Layer 5 of a small transformer language model trained on English Wikipedia (9 layers, counted from 0, width 128).
A neuron adds its activation times its output weights to the MLP's output. To switch it off is to set its activation to zero at one token and run the rest of the model.
A neuron's activation on a vector x is SiLU(weights . x + bias), where the dot is the dot product.

Input weights of the MLP neurons that the questions are about. A number n stands for (n - 500) times 0.00085.
n8 (bias -0.114): 472 441 439 360 409 633 517 350 751 665 827 504 301 483 384 394 570 610 565 452 453 832 317 420 230 500 678 468 309 591 700 581 727 655 504 589 226 471 378 673 530 459 625 467 260 551 699 296 491 226 269 394 750 592 355 529 543 351 448 623 767 620 628 496 504 487 382 338 513 265 483 631 196 457 539 448 744 445 361 460 792 517 695 634 398 348 406 526 447 556 679 378 453 356 408 586 646 551 274 447 629 666 631 634 487 715 425 369 599 474 293 646 629 559 385 697 535 534 587 504 384 289 368 432 605 386 558 653
n28 (bias -0.124): 373 427 278 449 353 462 190 648 443 523 589 549 623 590 475 179 564 620 456 427 492 286 504 634 504 441 480 493 393 600 723 337 606 429 544 360 473 636 276 529 465 470 618 424 469 477 298 630 236 435 433 295 624 611 865 508 250 605 580 625 566 700 375 569 500 469 362 652 539 539 573 821 339 418 560 341 384 587 589 463 306 465 420 532 485 568 543 406 637 682 588 362 414 259 621 496 744 422 767 440 504 668 368 618 550 444 450 465 607 681 575 382 515 531 590 209 369 446 659 617 302 423 449 616 581 534 428 535
n50 (bias -0.137): 278 517 444 589 669 409 355 102 578 393 349 603 284 671 313 639 496 492 664 636 701 496 400 613 445 403 478 376 562 652 445 390 603 444 656 704 492 788 431 655 162 558 616 344 508 470 673 575 491 525 679 652 479 621 881 454 628 449 535 423 555 459 381 413 315 577 330 363 213 521 487 956 397 594 752 353 546 397 437 560 622 209 537 613 467 290 377 598 280 431 354 406 547 339 412 418 397 594 391 463 447 645 601 560 496 435 346 538 366 774 496 491 658 282 598 533 496 576 496 509 539 285 504 555 577 439 298 287
n60 (bias -0.166): 530 588 574 327 562 484 484 488 508 617 822 648 750 553 804 460 521 160 406 254 654 635 583 171 392 565 578 496 441 302 230 532 281 504 393 420 604 668 450 610 512 535 610 414 472 569 307 441 438 590 346 520 524 512 590 583 407 524 661 310 516 684 286 331 459 702 523 508 528 666 568 640 569 407 356 459 540 421 624 511 248 561 390 599 577 340 621 536 592 689 437 365 597 291 659 422 455 634 488 609 607 617 524 696 388 485 378 203 386 402 553 362 641 424 315 504 274 572 261 556 238 364 630 556 305 666 383 504
n140 (bias -0.200): 353 781 401 756 301 259 378 423 675 432 312 468 533 345 627 445 467 592 756 529 547 363 359 422 505 544 562 609 468 367 742 583 228 703 557 621 472 509 420 612 364 545 618 581 555 365 426 673 467 228 336 468 361 368 645 569 542 314 172 644 264 292 286 491 608 500 305 445 394 598 376 394 477 327 348 656 514 366 679 657 616 289 550 656 446 824 300 449 471 661 600 620 168 588 847 680 462 449 799 397 611 472 652 231 298 115 614 440 434 509 486 243 477 312 384 605 671 509 576 216 505 389 743 223 354 393 514 342
n183 (bias -0.196): 293 666 454 663 602 717 600 416 417 289 563 645 219 559 338 455 183 487 758 697 783 500 504 656 397 651 232 236 460 602 523 550 692 426 315 360 464 605 470 358 673 342 449 570 702 377 586 225 416 354 477 721 369 584 734 291 636 663 208 554 293 878 495 783 748 323 336 465 514 409 599 387 550 523 685 288 424 466 473 611 491 436 447 421 400 298 527 500 519 661 651 344 436 414 645 439 468 568 648 771 267 341 356 280 460 573 562 725 578 422 610 377 580 607 491 607 713 739 417 668 477 410 550 576 608 239 456 296
n272 (bias -0.115): 627 455 635 508 547 581 825 601 500 464 557 528 630 513 600 438 521 364 441 397 822 492 362 512 110 417 424 403 605 377 662 682 604 630 568 479 631 500 389 517 408 456 517 472 438 728 681 557 496 581 508 331 459 500 585 459 711 695 551 558 413 649 562 415 408 533 310 492 747 783 582 545 713 367 347 382 25 400 385 539 446 458 609 682 591 448 181 508 671 530 390 524 637 426 736 288 462 479 521 400 409 683 381 790 287 358 472 475 437 797 458 492 662 508 483 435 382 669 352 666 504 488 625 414 374 711 411 740
n312 (bias -0.140): 415 491 778 661 544 245 631 424 391 517 329 492 720 439 436 776 415 534 385 792 360 253 266 320 410 496 380 651 394 465 535 561 544 399 496 457 608 521 268 477 404 580 689 403 379 617 388 581 544 170 352 401 318 424 513 287 344 543 407 409 565 685 452 339 746 556 409 564 789 474 715 500 242 574 442 690 401 589 659 798 556 792 411 420 334 357 578 635 401 655 462 562 557 348 410 475 299 504 531 638 624 591 922 372 238 570 559 565 192 439 386 391 580 573 431 611 655 306 491 496 628 453 544 341 521 754 656 500
n372 (bias -0.189): 374 710 124 383 394 443 477 817 391 640 380 295 527 350 245 867 421 496 344 509 686 395 478 420 460 393 753 415 856 482 586 639 491 646 399 702 558 526 388 425 482 636 541 439 607 685 491 557 648 518 369 522 797 412 452 425 730 572 758 554 442 566 324 359 404 414 659 650 213 727 580 361 509 377 348 734 366 404 683 394 442 341 456 436 556 805 383 545 537 628 429 699 536 401 425 565 395 387 753 557 238 491 330 304 460 504 522 576 249 559 697 700 298 411 680 363 518 464 472 441 143 509 677 410 654 201 544 405
n380 (bias -0.240): 518 278 481 519 568 342 548 607 449 579 354 851 229 754 500 571 451 263 733 549 375 413 635 472 533 432 339 531 602 378 739 780 438 597 383 448 283 422 523 400 519 477 688 458 453 538 495 626 295 402 102 633 548 631 760 313 490 576 134 333 775 569 362 654 611 276 259 318 528 673 392 372 514 298 744 767 382 602 675 357 599 917 458 267 399 449 724 586 318 422 500 262 845 424 712 583 625 629 744 371 391 290 675 621 458 250 659 415 466 596 331 505 551 538 653 383 588 604 744 419 394 311 778 595 446 450 319 576
n390 (bias -0.248): 541 260 303 733 787 524 812 491 580 528 237 326 761 388 510 510 615 255 525 349 197 421 576 552 582 832 371 477 500 649 311 529 437 574 470 601 298 425 319 282 787 585 623 359 500 549 645 476 411 226 193 245 630 690 462 510 369 592 659 529 659 575 519 405 652 650 491 519 852 373 447 486 617 671 331 259 423 275 428 655 620 490 401 609 630 298 345 534 350 796 491 765 432 195 525 126 197 753 446 626 680 413 538 525 275 495 647 317 618 539 382 378 117 438 481 786 416 307 480 374 475 553 485 500 376 272 382 485

Output weights of the MLP neurons that the questions are about. A number n stands for (n - 500) times 0.00088.
n8: 367 368 500 485 279 511 175 409 471 552 663 263 388 554 606 272 317 392 648 571 404 641 485 594 436 542 611 439 544 492 343 585 635 468 788 459 469 594 507 590 672 540 700 402 496 773 548 441 698 563 515 512 594 445 240 621 603 511 390 534 579 448 426 410 511 446 575 518 334 531 364 476 171 241 634 515 608 432 627 545 439 561 616 728 431 516 588 645 394 319 235 779 515 413 541 599 314 470 482 392 747 504 438 526 440 533 211 645 337 461 531 609 446 614 559 646 460 536 515 628 440 448 543 558 630 795 614 576
n28: 574 640 616 545 581 522 621 377 380 544 395 400 425 351 250 504 446 422 694 703 607 474 522 442 526 585 489 471 536 496 480 500 342 660 417 557 774 365 763 520 430 678 648 633 590 799 658 319 411 571 665 528 324 539 293 457 497 433 434 511 450 412 690 482 661 446 493 460 684 367 403 192 381 485 414 576 382 383 684 477 310 515 671 720 633 548 275 522 399 666 745 693 591 712 601 536 486 743 400 729 461 413 581 470 397 485 566 375 469 542 458 641 457 451 603 550 417 322 632 421 683 349 610 694 578 485 721 588
n50: 517 564 489 571 388 382 533 548 596 266 507 462 489 303 635 473 249 416 487 522 386 535 493 631 546 540 707 627 578 504 635 610 448 680 347 446 540 507 347 662 507 544 588 476 542 403 421 628 474 503 593 617 680 687 589 555 435 437 808 621 240 400 402 446 546 486 263 466 493 557 707 526 400 387 364 391 335 436 428 320 451 625 594 592 632 296 550 581 719 337 369 681 464 666 409 329 510 777 739 493 477 267 424 580 619 541 386 404 642 460 400 477 490 724 555 604 474 459 571 532 592 384 654 278 516 517 607 709
n60: 610 278 409 496 588 568 480 298 613 345 426 591 473 317 322 589 488 458 424 730 724 336 565 705 539 302 476 614 522 472 375 800 459 657 395 462 743 411 471 532 384 380 567 519 408 559 675 355 433 489 587 512 550 625 666 512 603 527 431 566 620 212 604 600 573 522 519 617 508 563 424 145 628 496 674 564 800 590 650 531 508 660 745 609 463 637 413 493 267 534 671 782 284 589 325 488 636 447 572 618 702 607 548 435 205 546 523 621 612 286 524 738 445 402 716 512 716 399 539 496 489 518 504 520 648 463 295 582
n140: 520 372 538 632 471 465 434 469 558 555 642 555 452 526 788 803 743 654 397 504 715 492 516 636 429 488 532 629 688 698 272 457 651 797 512 613 328 607 700 533 471 488 677 527 377 455 234 574 470 342 461 539 660 442 709 702 518 512 392 259 381 383 463 615 416 677 212 290 427 710 463 364 319 427 513 650 508 183 325 540 449 431 461 500 642 692 382 596 446 396 608 688 557 362 457 298 666 672 441 500 360 509 590 473 441 653 465 633 624 500 452 547 812 552 660 378 320 619 484 584 571 423 500 459 601 269 711 411
n183: 730 586 387 389 474 408 566 405 703 529 709 654 284 533 428 639 487 529 872 558 301 634 625 518 466 465 829 484 406 707 376 637 482 668 461 681 233 585 693 691 469 628 443 574 301 457 634 596 610 567 592 573 585 465 528 429 207 627 367 513 824 359 285 668 377 561 449 488 644 405 408 228 563 649 246 385 606 526 578 590 93 625 567 553 357 304 686 500 407 279 543 587 422 233 660 451 658 432 316 691 504 411 378 546 545 358 588 429 632 295 673 647 659 461 188 387 334 290 581 419 412 418 527 443 244 397 408 613
n272: 529 341 309 789 551 623 409 605 674 500 596 451 454 257 410 372 461 463 341 487 309 438 565 509 334 406 695 433 564 565 764 321 382 291 542 140 457 620 405 43 487 492 556 524 388 543 431 447 572 533 655 549 342 504 399 789 351 525 804 429 606 345 638 248 388 480 756 431 236 716 414 749 761 314 535 355 652 643 564 458 415 567 504 548 564 442 602 388 422 348 471 643 382 648 343 614 528 657 422 508 433 390 432 438 742 414 619 626 517 283 593 464 488 416 398 304 557 548 471 241 469 489 417 733 197 294 541 765
n312: 335 457 537 555 689 542 406 784 314 41 425 533 636 573 772 553 496 473 866 329 552 357 427 297 356 556 460 575 602 387 488 668 372 458 476 585 423 457 463 492 346 644 538 421 333 628 439 488 719 678 726 571 465 582 679 561 385 473 549 591 673 504 258 436 516 406 508 580 500 337 330 725 629 602 304 636 522 397 436 469 799 544 469 520 541 441 536 304 528 361 626 353 484 484 294 574 626 580 596 451 507 504 476 450 599 661 619 418 496 432 421 188 212 559 599 380 747 417 378 437 504 382 422 654 346 394 416 268
n372: 373 534 286 245 555 336 827 460 474 344 423 27 523 759 447 547 543 523 262 551 407 560 466 508 534 286 481 507 617 555 539 557 221 585 489 517 488 704 575 326 508 522 537 587 681 546 478 392 349 556 455 496 652 393 213 433 622 519 611 599 533 467 543 445 508 613 470 607 554 454 406 597 694 515 437 522 380 550 275 348 488 841 688 520 580 447 616 679 401 628 695 366 362 282 467 448 381 405 466 471 413 412 162 507 608 534 411 409 371 434 408 418 377 397 785 492 472 463 382 572 319 674 393 410 561 434 500 500
n380: 470 368 704 377 617 560 536 542 398 509 609 728 435 586 410 601 604 591 882 491 407 634 195 631 509 433 651 725 609 369 600 542 578 495 641 66 734 578 430 268 536 660 824 546 769 299 324 539 641 681 303 514 295 514 406 581 440 522 491 500 471 590 446 487 657 542 608 918 741 305 631 393 371 356 372 415 613 619 567 448 528 474 513 404 643 547 651 437 368 353 812 491 473 422 425 242 280 396 560 417 803 505 545 504 648 599 320 473 157 773 602 397 325 469 594 370 289 551 452 649 390 460 701 473 505 648 710 412
n390: 355 608 139 366 463 189 319 267 305 587 427 462 527 309 475 268 403 513 467 714 505 249 491 713 522 555 709 355 646 505 621 668 650 334 455 890 376 509 606 509 407 673 440 569 731 660 636 654 135 747 360 332 692 491 308 736 467 385 560 315 313 155 555 526 669 332 297 570 473 323 708 533 657 600 393 539 342 352 427 370 591 419 734 565 406 299 328 663 393 680 585 529 333 299 380 462 267 475 706 568 517 623 413 518 335 548 697 570 408 632 672 471 321 640 522 527 636 465 513 478 458 451 640 491 77 383 513 339

Each question names a token from some text and the token that comes next. It shows the vector x that enters the MLP there. A number n stands for (n - 500) times 0.015.

Then comes g, the gradient of the next token's log-probability with respect to the MLP's output, scaled to length 1. A neuron's effect is roughly proportional to its activation times (output weights . g). A number n stands for (n - 500) times 0.00071.

" Br", then "est"
x: 322 539 461 476 430 386 463 406 429 515 488 453 365 496 381 446 480 495 359 544 595 546 479 393 562 354 586 556 423 547 596 627 639 555 513 502 565 562 782 597 511 423 294 465 519 524 476 727 445 506 585 584 426 498 545 464 406 459 373 346 387 364 611 570 520 446 578 466 485 464 419 372 757 640 344 457 687 633 605 248 532 414 605 540 712 615 549 186 486 534 644 566 456 501 498 522 470 541 412 474 734 491 452 318 351 542 383 455 521 406 642 427 446 379 527 468 499 436 665 441 543 595 480 501 590 724 619 489
g: 393 571 720 493 517 571 508 509 699 117 564 497 648 550 722 453 393 612 609 320 756 641 408 454 367 642 613 365 421 591 655 453 435 502 412 442 319 626 661 599 414 394 502 656 748 538 397 587 469 439 523 436 497 529 328 639 537 482 345 246 536 463 540 462 453 488 514 520 343 533 690 374 553 605 412 512 369 580 448 551 408 395 520 653 418 381 299 450 573 571 673 396 409 588 507 362 562 510 559 655 287 847 734 352 555 574 589 270 665 638 419 420 648 596 567 664 392 492 687 294 706 438 456 449 622 500 355 669
Switching off which neuron hurts the next token most? n140

"7", then "."
x: 404 437 492 363 489 446 542 499 344 332 251 475 542 505 384 560 534 429 343 332 524 323 653 520 695 252 588 379 555 521 696 584 393 415 588 470 485 497 775 538 477 433 580 626 555 652 510 618 367 526 644 659 430 377 419 508 522 595 574 577 557 451 564 581 524 659 522 397 342 506 576 565 460 419 642 575 694 714 527 405 475 525 459 473 775 605 553 463 456 403 391 438 333 461 454 494 492 637 620 657 643 395 316 442 490 441 316 653 416 355 646 521 369 510 582 488 429 531 616 479 579 606 486 441 654 532 524 446
g: 538 343 523 653 449 484 583 411 538 572 374 477 492 538 790 346 453 492 676 519 302 424 378 565 530 495 423 651 302 586 501 454 356 484 751 318 427 791 575 616 620 61 522 537 488 488 597 370 575 455 730 579 524 655 395 562 772 600 515 396 244 533 551 569 322 478 299 398 550 679 377 596 368 351 528 470 524 579 348 371 671 614 691 376 541 513 528 442 512 309 548 267 349 379 502 671 403 323 570 404 529 409 413 490 534 386 638 497 657 311 505 600 260 525 405 442 368 400 483 361 499 463 449 569 635 585 327 349
Switching off which neuron hurts the next token most? n372

"am", then " ("
x: 426 507 405 347 527 449 422 539 425 510 389 620 479 639 601 528 593 618 383 413 589 396 594 459 516 319 457 339 589 494 486 608 422 312 492 324 396 660 657 615 515 621 489 550 426 539 515 515 374 647 637 594 420 442 392 530 422 674 499 454 439 347 505 598 463 592 546 485 481 664 512 390 640 407 372 451 459 618 508 527 507 627 453 713 625 584 499 571 507 484 569 642 423 442 458 450 549 824 541 538 683 501 411 533 473 468 526 499 453 421 473 456 435 366 348 420 560 494 460 595 519 637 480 392 791 678 658 716
g: 358 358 342 532 479 198 390 411 656 368 672 493 496 592 585 642 702 414 471 693 227 529 589 519 596 573 515 476 379 501 460 267 318 450 401 439 398 383 471 508 405 584 451 361 494 649 676 478 368 564 453 747 401 515 356 410 414 608 462 428 684 719 525 432 311 620 533 768 496 564 581 524 581 466 309 555 671 443 434 422 475 491 352 397 636 599 340 473 329 223 381 397 498 426 647 707 572 509 442 554 335 445 417 459 481 449 400 393 502 337 556 378 602 286 502 546 367 526 908 673 466 302 461 590 474 603 771 509
Which neuron, switched off, raises the next token's probability most? n60

" g", then "ames"
x: 345 484 576 641 496 411 574 467 314 506 341 384 513 522 456 584 563 491 616 482 475 624 559 402 409 316 569 384 528 473 585 570 599 470 464 619 510 510 716 602 337 472 528 633 541 643 532 625 397 576 629 504 554 639 216 506 399 561 604 548 363 389 631 650 579 515 685 462 442 544 461 549 417 232 431 728 651 668 596 425 525 466 578 587 794 521 562 337 392 565 542 556 360 351 530 562 425 563 537 445 611 391 519 441 634 647 349 649 515 388 538 442 376 538 453 339 366 719 602 517 467 572 322 488 572 636 492 557
g: 708 418 777 604 570 248 586 587 379 474 458 640 605 503 431 462 724 703 445 397 553 526 262 516 553 797 468 636 343 584 545 593 395 500 478 473 758 578 631 321 517 627 722 678 487 522 554 379 335 313 532 339 527 553 554 236 710 557 646 361 562 514 555 513 552 562 462 416 640 485 685 370 456 391 761 558 685 602 413 570 374 245 497 418 521 379 463 455 488 580 510 362 595 477 490 321 640 314 445 532 239 501 488 596 410 333 369 198 512 509 562 647 595 638 620 376 641 465 453 372 335 520 429 576 462 316 467 509
Switching off which neuron hurts the next token most? n8

"m", then "ount"
x: 369 380 517 382 415 589 597 367 408 537 439 475 398 547 490 507 546 525 571 669 380 385 484 596 602 418 599 431 560 554 534 616 552 549 538 484 444 501 748 642 495 456 486 677 498 522 491 638 528 482 685 709 397 558 432 478 468 448 565 436 542 466 494 629 466 675 447 453 392 473 480 380 552 512 460 513 508 567 600 461 527 541 610 559 745 598 394 266 471 452 594 686 451 525 449 391 737 606 416 601 736 501 453 543 526 603 467 692 664 94 441 544 295 441 521 338 585 517 539 380 481 660 428 603 644 463 828 618
g: 660 599 617 444 451 683 823 474 361 605 634 729 388 292 416 523 593 476 534 286 471 439 465 351 668 347 363 590 663 629 737 685 588 653 533 161 476 597 344 445 326 634 463 257 495 545 508 466 760 429 788 439 670 566 280 569 634 675 565 455 494 560 462 362 589 246 528 411 510 388 402 415 547 431 510 493 408 447 440 522 480 590 710 442 607 628 495 689 487 502 537 508 618 511 392 503 619 595 190 488 510 579 507 614 266 457 576 372 493 352 310 705 550 511 440 548 531 512 502 405 537 578 561 427 327 504 311 398
Switching off which neuron hurts the next token most? n390

"ok", then " m"
x: 528 428 521 484 462 465 369 432 330 446 367 477 472 499 609 541 624 551 535 510 491 608 653 350 397 358 427 336 564 473 465 501 340 462 610 419 547 559 819 511 412 607 595 531 431 580 515 349 395 703 573 689 466 421 441 501 507 577 489 470 287 366 559 395 520 620 668 596 469 601 614 544 572 508 332 410 568 737 486 405 450 544 476 813 641 634 582 453 410 401 620 676 498 456 545 409 500 669 546 585 590 610 518 625 530 353 480 558 493 506 499 702 565 503 271 474 364 491 388 546 449 566 520 434 714 664 721 648
g: 557 398 482 491 561 432 542 499 590 361 479 421 539 619 300 384 520 538 198 560 417 392 482 384 631 571 571 562 454 483 485 649 168 544 368 395 477 513 397 412 469 543 611 616 489 259 378 467 388 717 328 460 539 539 655 728 538 500 470 577 736 600 424 507 580 905 628 523 593 536 660 524 311 540 676 511 239 376 610 600 499 670 495 463 588 437 516 465 753 454 427 421 282 295 280 518 656 509 633 448 501 449 207 678 342 463 661 522 240 514 660 520 602 527 669 343 563 557 457 520 711 431 427 463 588 488 304 378
Which neuron, switched off, raises the next token's probability most? n372

"ol", then " K"
x: 360 376 649 317 542 328 463 622 372 489 363 557 537 504 596 470 653 554 637 643 506 482 567 483 524 288 558 426 547 561 450 479 596 488 575 500 420 485 852 605 488 417 419 474 382 568 494 686 373 573 585 774 431 626 515 426 431 526 526 486 324 433 470 571 560 466 627 619 351 562 435 511 709 591 366 609 605 586 548 366 449 476 454 499 655 653 370 444 522 442 614 606 527 465 305 582 567 599 563 557 652 697 470 469 519 665 498 448 430 460 536 415 452 315 353 452 524 537 519 514 564 661 506 497 684 589 719 667
g: 528 497 627 623 366 248 292 353 472 585 468 411 564 525 924 308 393 414 350 343 358 530 581 488 616 511 629 350 618 499 523 494 526 362 454 505 386 519 810 345 520 631 663 755 523 653 346 572 454 342 562 537 681 363 415 523 489 490 593 457 560 623 667 309 694 472 444 586 516 534 535 682 546 422 546 475 218 508 598 664 553 427 552 471 654 508 507 502 305 424 438 471 421 579 399 610 430 812 340 388 612 478 390 549 321 314 616 429 356 684 486 558 684 556 634 313 489 574 263 577 336 326 435 373 459 573 430 620
Switching off which neuron hurts the next token most? n60

" for", then " N"
x: 289 549 609 322 473 441 568 503 503 347 346 384 429 507 493 263 474 611 638 640 564 621 509 456 450 261 684 499 528 612 599 589 528 376 554 514 540 650 733 568 458 481 572 670 661 694 525 579 449 453 472 618 535 500 383 479 644 530 500 421 706 206 509 555 540 592 518 365 520 389 488 566 381 458 578 560 631 642 451 376 503 718 474 647 595 623 488 373 509 541 503 596 427 422 553 492 512 668 447 618 562 509 495 503 596 713 458 639 592 415 331 486 419 470 449 431 412 547 564 500 503 598 326 428 644 678 532 513
g: 347 462 579 512 413 539 445 677 492 737 393 469 508 614 606 377 555 360 432 383 444 559 529 612 398 425 502 580 620 548 375 401 539 573 573 568 570 510 686 232 281 601 510 551 691 621 484 512 441 334 377 515 570 516 431 655 595 567 451 289 504 615 676 434 376 316 625 530 608 365 461 331 503 223 608 429 531 618 436 426 586 267 495 637 240 647 406 230 525 643 472 598 438 624 315 371 487 463 621 453 337 353 498 361 206 417 587 568 170 489 474 389 470 466 561 611 517 570 308 473 191 558 674 822 379 347 556 484
Switching off which neuron hurts the next token most? n8

"o", then "at"
x: 433 492 514 593 435 418 590 348 482 367 385 430 474 684 351 495 557 545 373 470 491 538 639 588 452 335 334 486 453 444 542 677 407 547 454 610 461 739 706 454 338 522 444 703 459 535 530 529 453 684 698 696 426 492 542 579 495 534 499 452 508 489 424 600 590 492 636 579 505 501 350 468 502 492 477 486 534 480 429 263 589 575 548 491 627 639 585 281 480 322 668 474 626 466 422 492 644 624 594 706 651 513 504 485 497 596 486 552 475 350 469 489 354 351 430 576 464 653 448 530 521 727 417 466 704 547 754 660
g: 662 456 690 340 389 439 634 649 466 528 689 325 751 598 403 565 605 583 766 553 683 404 357 566 594 586 419 620 386 588 473 608 406 410 499 666 603 553 480 480 509 726 529 753 653 334 675 665 523 328 636 459 372 677 501 623 592 435 682 527 452 598 379 508 427 251 184 434 618 498 360 324 531 548 469 490 474 549 656 486 565 544 476 570 383 580 435 353 464 648 467 513 417 513 644 644 566 664 321 569 402 513 738 571 429 501 519 561 564 234 793 455 568 402 333 448 478 685 367 224 589 598 649 433 340 482 618 628
Which neuron, switched off, raises the next token's probability most? n28

"ed", then " as"
x: 436 345 609 530 578 410 555 437 491 371 589 463 443 707 348 597 411 428 489 631 406 417 596 448 548 320 597 415 588 485 549 606 398 492 587 561 472 644 616 513 474 467 635 517 641 601 408 693 476 664 670 771 369 416 413 533 493 673 433 520 618 331 595 463 607 619 531 477 466 430 440 538 426 573 481 600 796 829 311 337 405 482 554 504 505 539 528 408 657 486 477 558 352 429 642 406 545 662 515 594 604 439 532 397 533 514 578 632 670 444 445 487 368 340 384 350 433 491 695 468 539 613 290 534 586 418 623 458
g: 552 334 516 583 565 158 298 547 483 554 620 531 394 542 578 496 511 741 628 347 368 688 383 381 393 451 611 356 566 271 489 475 535 470 489 624 495 275 608 580 736 341 626 684 454 606 455 340 475 395 531 570 349 514 675 280 552 352 265 328 493 596 603 609 494 471 604 341 635 491 369 436 398 452 751 266 525 481 457 452 279 494 430 492 342 434 527 474 556 509 94 491 532 503 414 486 615 624 317 281 385 652 568 289 543 593 709 568 439 516 402 462 399 512 269 456 470 419 526 645 322 535 467 321 427 630 603 582
Switching off which neuron hurts the next token most? n372

" was", then " b"
x: 320 502 443 446 540 313 586 363 435 476 491 545 673 537 499 574 674 485 555 624 540 584 610 467 548 578 624 464 534 482 420 563 473 486 531 485 641 613 607 607 501 484 548 649 460 507 344 604 372 529 702 736 437 403 506 603 601 460 354 457 535 331 535 493 538 681 531 307 483 389 594 419 383 496 302 653 441 586 403 559 632 710 474 734 610 684 486 400 632 443 495 725 365 494 533 513 550 648 662 508 567 449 592 397 589 517 593 532 451 510 441 528 563 577 431 404 421 530 494 419 566 536 283 418 616 626 860 402
g: 510 512 631 640 553 513 539 602 426 420 348 344 741 538 515 559 348 561 502 423 655 619 387 343 598 388 417 774 534 451 507 461 465 378 680 634 234 604 472 459 595 566 439 506 618 269 414 467 458 466 614 443 214 525 363 531 529 721 340 434 374 389 257 350 319 228 637 333 491 425 661 378 495 501 236 558 517 695 442 573 429 583 467 528 592 396 360 560 423 331 383 301 642 680 503 357 473 378 428 327 484 448 540 404 388 787 459 463 642 441 323 670 519 545 550 808 664 306 574 413 662 413 488 613 368 580 453 429
Switching off which neuron hurts the next token most? n312

"if", then "eb"
x: 122 591 517 390 669 341 392 452 634 447 450 449 563 612 484 589 450 419 542 544 455 606 433 594 364 242 341 318 462 615 561 657 557 452 526 602 279 628 789 530 485 389 513 610 365 389 382 633 494 495 545 515 431 480 530 532 387 613 466 454 477 368 452 578 546 441 481 512 510 556 488 438 495 595 420 711 631 620 162 462 561 564 678 390 640 633 390 519 569 526 609 476 468 484 546 456 642 609 489 780 493 541 463 554 553 635 613 553 544 510 332 429 482 525 423 403 554 487 463 609 698 696 495 574 498 581 484 457
g: 568 692 502 628 407 378 668 510 423 387 476 444 382 369 497 516 270 581 535 547 472 570 439 548 472 479 462 488 266 480 387 653 265 634 654 448 636 377 473 599 469 439 602 839 472 591 536 641 530 562 382 489 643 360 638 408 751 599 245 502 424 406 551 718 504 487 510 345 515 592 727 433 465 485 409 403 447 453 638 537 326 433 665 593 561 701 392 316 377 323 467 681 620 393 311 375 406 515 402 652 470 218 392 622 571 572 547 514 492 582 606 383 680 804 233 487 405 286 432 358 303 532 542 479 539 730 646 643
Which neuron, switched off, raises the next token's probability most? n28

" s", then "ince"
x: 357 450 543 427 584 424 548 476 221 501 423 580 675 614 519 482 535 476 484 719 518 640 508 635 494 341 543 389 421 433 443 586 672 394 684 659 469 687 791 514 589 615 282 598 502 649 544 684 445 555 534 510 389 495 446 511 503 604 406 487 431 213 530 563 583 587 512 477 513 440 358 407 568 402 596 630 527 682 419 331 391 608 462 567 641 552 620 270 388 466 584 510 446 345 554 426 494 720 532 517 630 420 537 415 600 480 397 571 585 481 538 585 461 532 341 434 421 635 667 490 466 575 466 455 651 692 641 476
g: 417 566 439 674 470 391 460 483 367 372 695 516 317 650 563 350 559 762 642 373 467 476 634 399 356 629 723 488 606 536 395 459 673 458 552 524 469 669 689 383 725 454 547 482 619 372 406 464 335 531 540 327 528 545 583 374 636 316 310 359 616 655 572 372 442 615 490 674 439 911 538 582 329 292 424 546 592 568 506 449 467 508 326 554 529 420 353 328 525 489 637 469 515 495 550 446 749 412 508 425 318 491 725 317 759 449 481 367 193 740 602 563 553 556 524 422 523 597 606 463 699 322 494 423 279 508 486 432
Switching off which neuron hurts the next token most? n380

"ased", then " le"
x: 390 405 514 495 544 381 334 476 477 457 342 365 412 582 453 439 502 455 388 547 505 385 537 503 440 311 503 381 491 520 573 610 517 528 479 535 491 661 656 530 494 475 524 599 648 484 405 681 458 589 704 653 551 508 349 379 578 517 488 567 578 356 642 481 572 572 440 411 536 290 499 564 359 476 473 521 611 542 418 271 577 535 508 483 558 586 551 386 566 430 386 549 399 338 427 481 517 665 524 659 615 537 460 490 457 782 488 601 538 434 333 479 368 428 413 344 431 475 554 441 556 511 250 558 826 519 819 643
g: 568 517 551 630 573 411 283 384 484 543 639 546 470 424 335 444 384 609 499 529 606 285 562 616 478 316 440 460 305 370 626 559 604 648 656 514 564 411 700 564 344 593 651 245 526 535 617 584 452 118 630 683 619 635 379 236 403 412 232 678 587 342 585 315 422 628 390 434 421 526 359 603 564 492 515 451 613 470 736 555 461 621 483 471 502 403 508 687 481 477 626 632 698 473 720 470 426 555 340 687 213 499 393 419 500 580 500 501 453 556 582 742 476 364 595 758 576 587 227 435 379 449 513 414 520 635 575 351
Switching off which neuron hurts the next token most? n8

"'", then ","
x: 348 482 608 282 582 568 680 410 462 410 438 418 582 477 488 531 611 576 413 400 540 512 695 589 599 303 446 418 495 440 489 558 481 291 574 507 570 659 615 551 543 468 413 501 553 573 440 439 328 571 451 520 407 360 489 492 496 393 478 432 409 430 536 638 550 494 540 411 526 398 566 346 538 322 472 516 566 643 290 392 547 501 488 534 678 511 684 519 493 344 597 681 414 357 506 393 513 736 484 604 628 543 437 434 578 407 422 587 557 437 314 538 354 324 319 413 433 482 601 492 608 716 347 557 715 441 715 665
g: 406 408 216 498 437 526 305 686 559 409 462 286 499 513 498 558 613 539 138 609 306 684 341 602 299 413 472 469 422 236 461 620 505 509 451 426 508 491 683 565 495 571 583 543 239 442 246 392 459 367 381 418 526 559 562 471 391 665 601 651 764 437 380 369 680 639 482 438 525 498 550 543 611 521 691 445 430 358 591 418 378 280 310 443 691 571 654 446 673 500 496 449 676 617 578 361 560 599 346 371 585 403 499 423 424 600 551 624 382 357 406 548 560 536 490 445 603 514 480 552 486 377 656 528 792 898 370 476
Switching off which neuron hurts the next token most? n183

"c", then "rib"
x: 446 303 498 396 417 467 622 328 269 503 478 325 542 489 553 654 565 485 430 469 673 647 695 559 462 349 581 412 356 416 452 478 405 600 582 586 425 446 808 471 610 427 431 583 489 595 444 533 585 612 493 390 545 552 311 413 571 662 468 372 456 366 525 512 636 486 555 555 448 564 476 432 458 637 518 522 469 814 156 545 401 586 464 555 700 494 559 386 497 556 335 559 517 510 560 543 420 579 534 761 625 512 511 580 620 662 404 588 589 352 266 442 442 499 374 504 345 497 611 412 594 657 427 595 448 539 445 483
g: 505 340 622 669 615 669 564 532 645 656 752 752 619 527 692 422 425 580 492 323 442 659 425 422 705 432 377 567 463 571 478 504 499 515 594 633 496 341 361 431 406 465 395 438 472 441 492 684 364 405 517 524 592 443 662 363 596 475 592 188 577 400 457 436 511 642 511 572 257 469 391 537 482 612 551 715 396 684 562 493 287 313 433 524 526 614 570 528 560 640 387 250 688 318 315 708 540 294 781 719 623 500 547 441 428 544 633 663 702 581 354 455 715 336 301 552 342 505 657 613 437 517 516 335 401 626 401 460
Which neuron, switched off, raises the next token's probability most? n390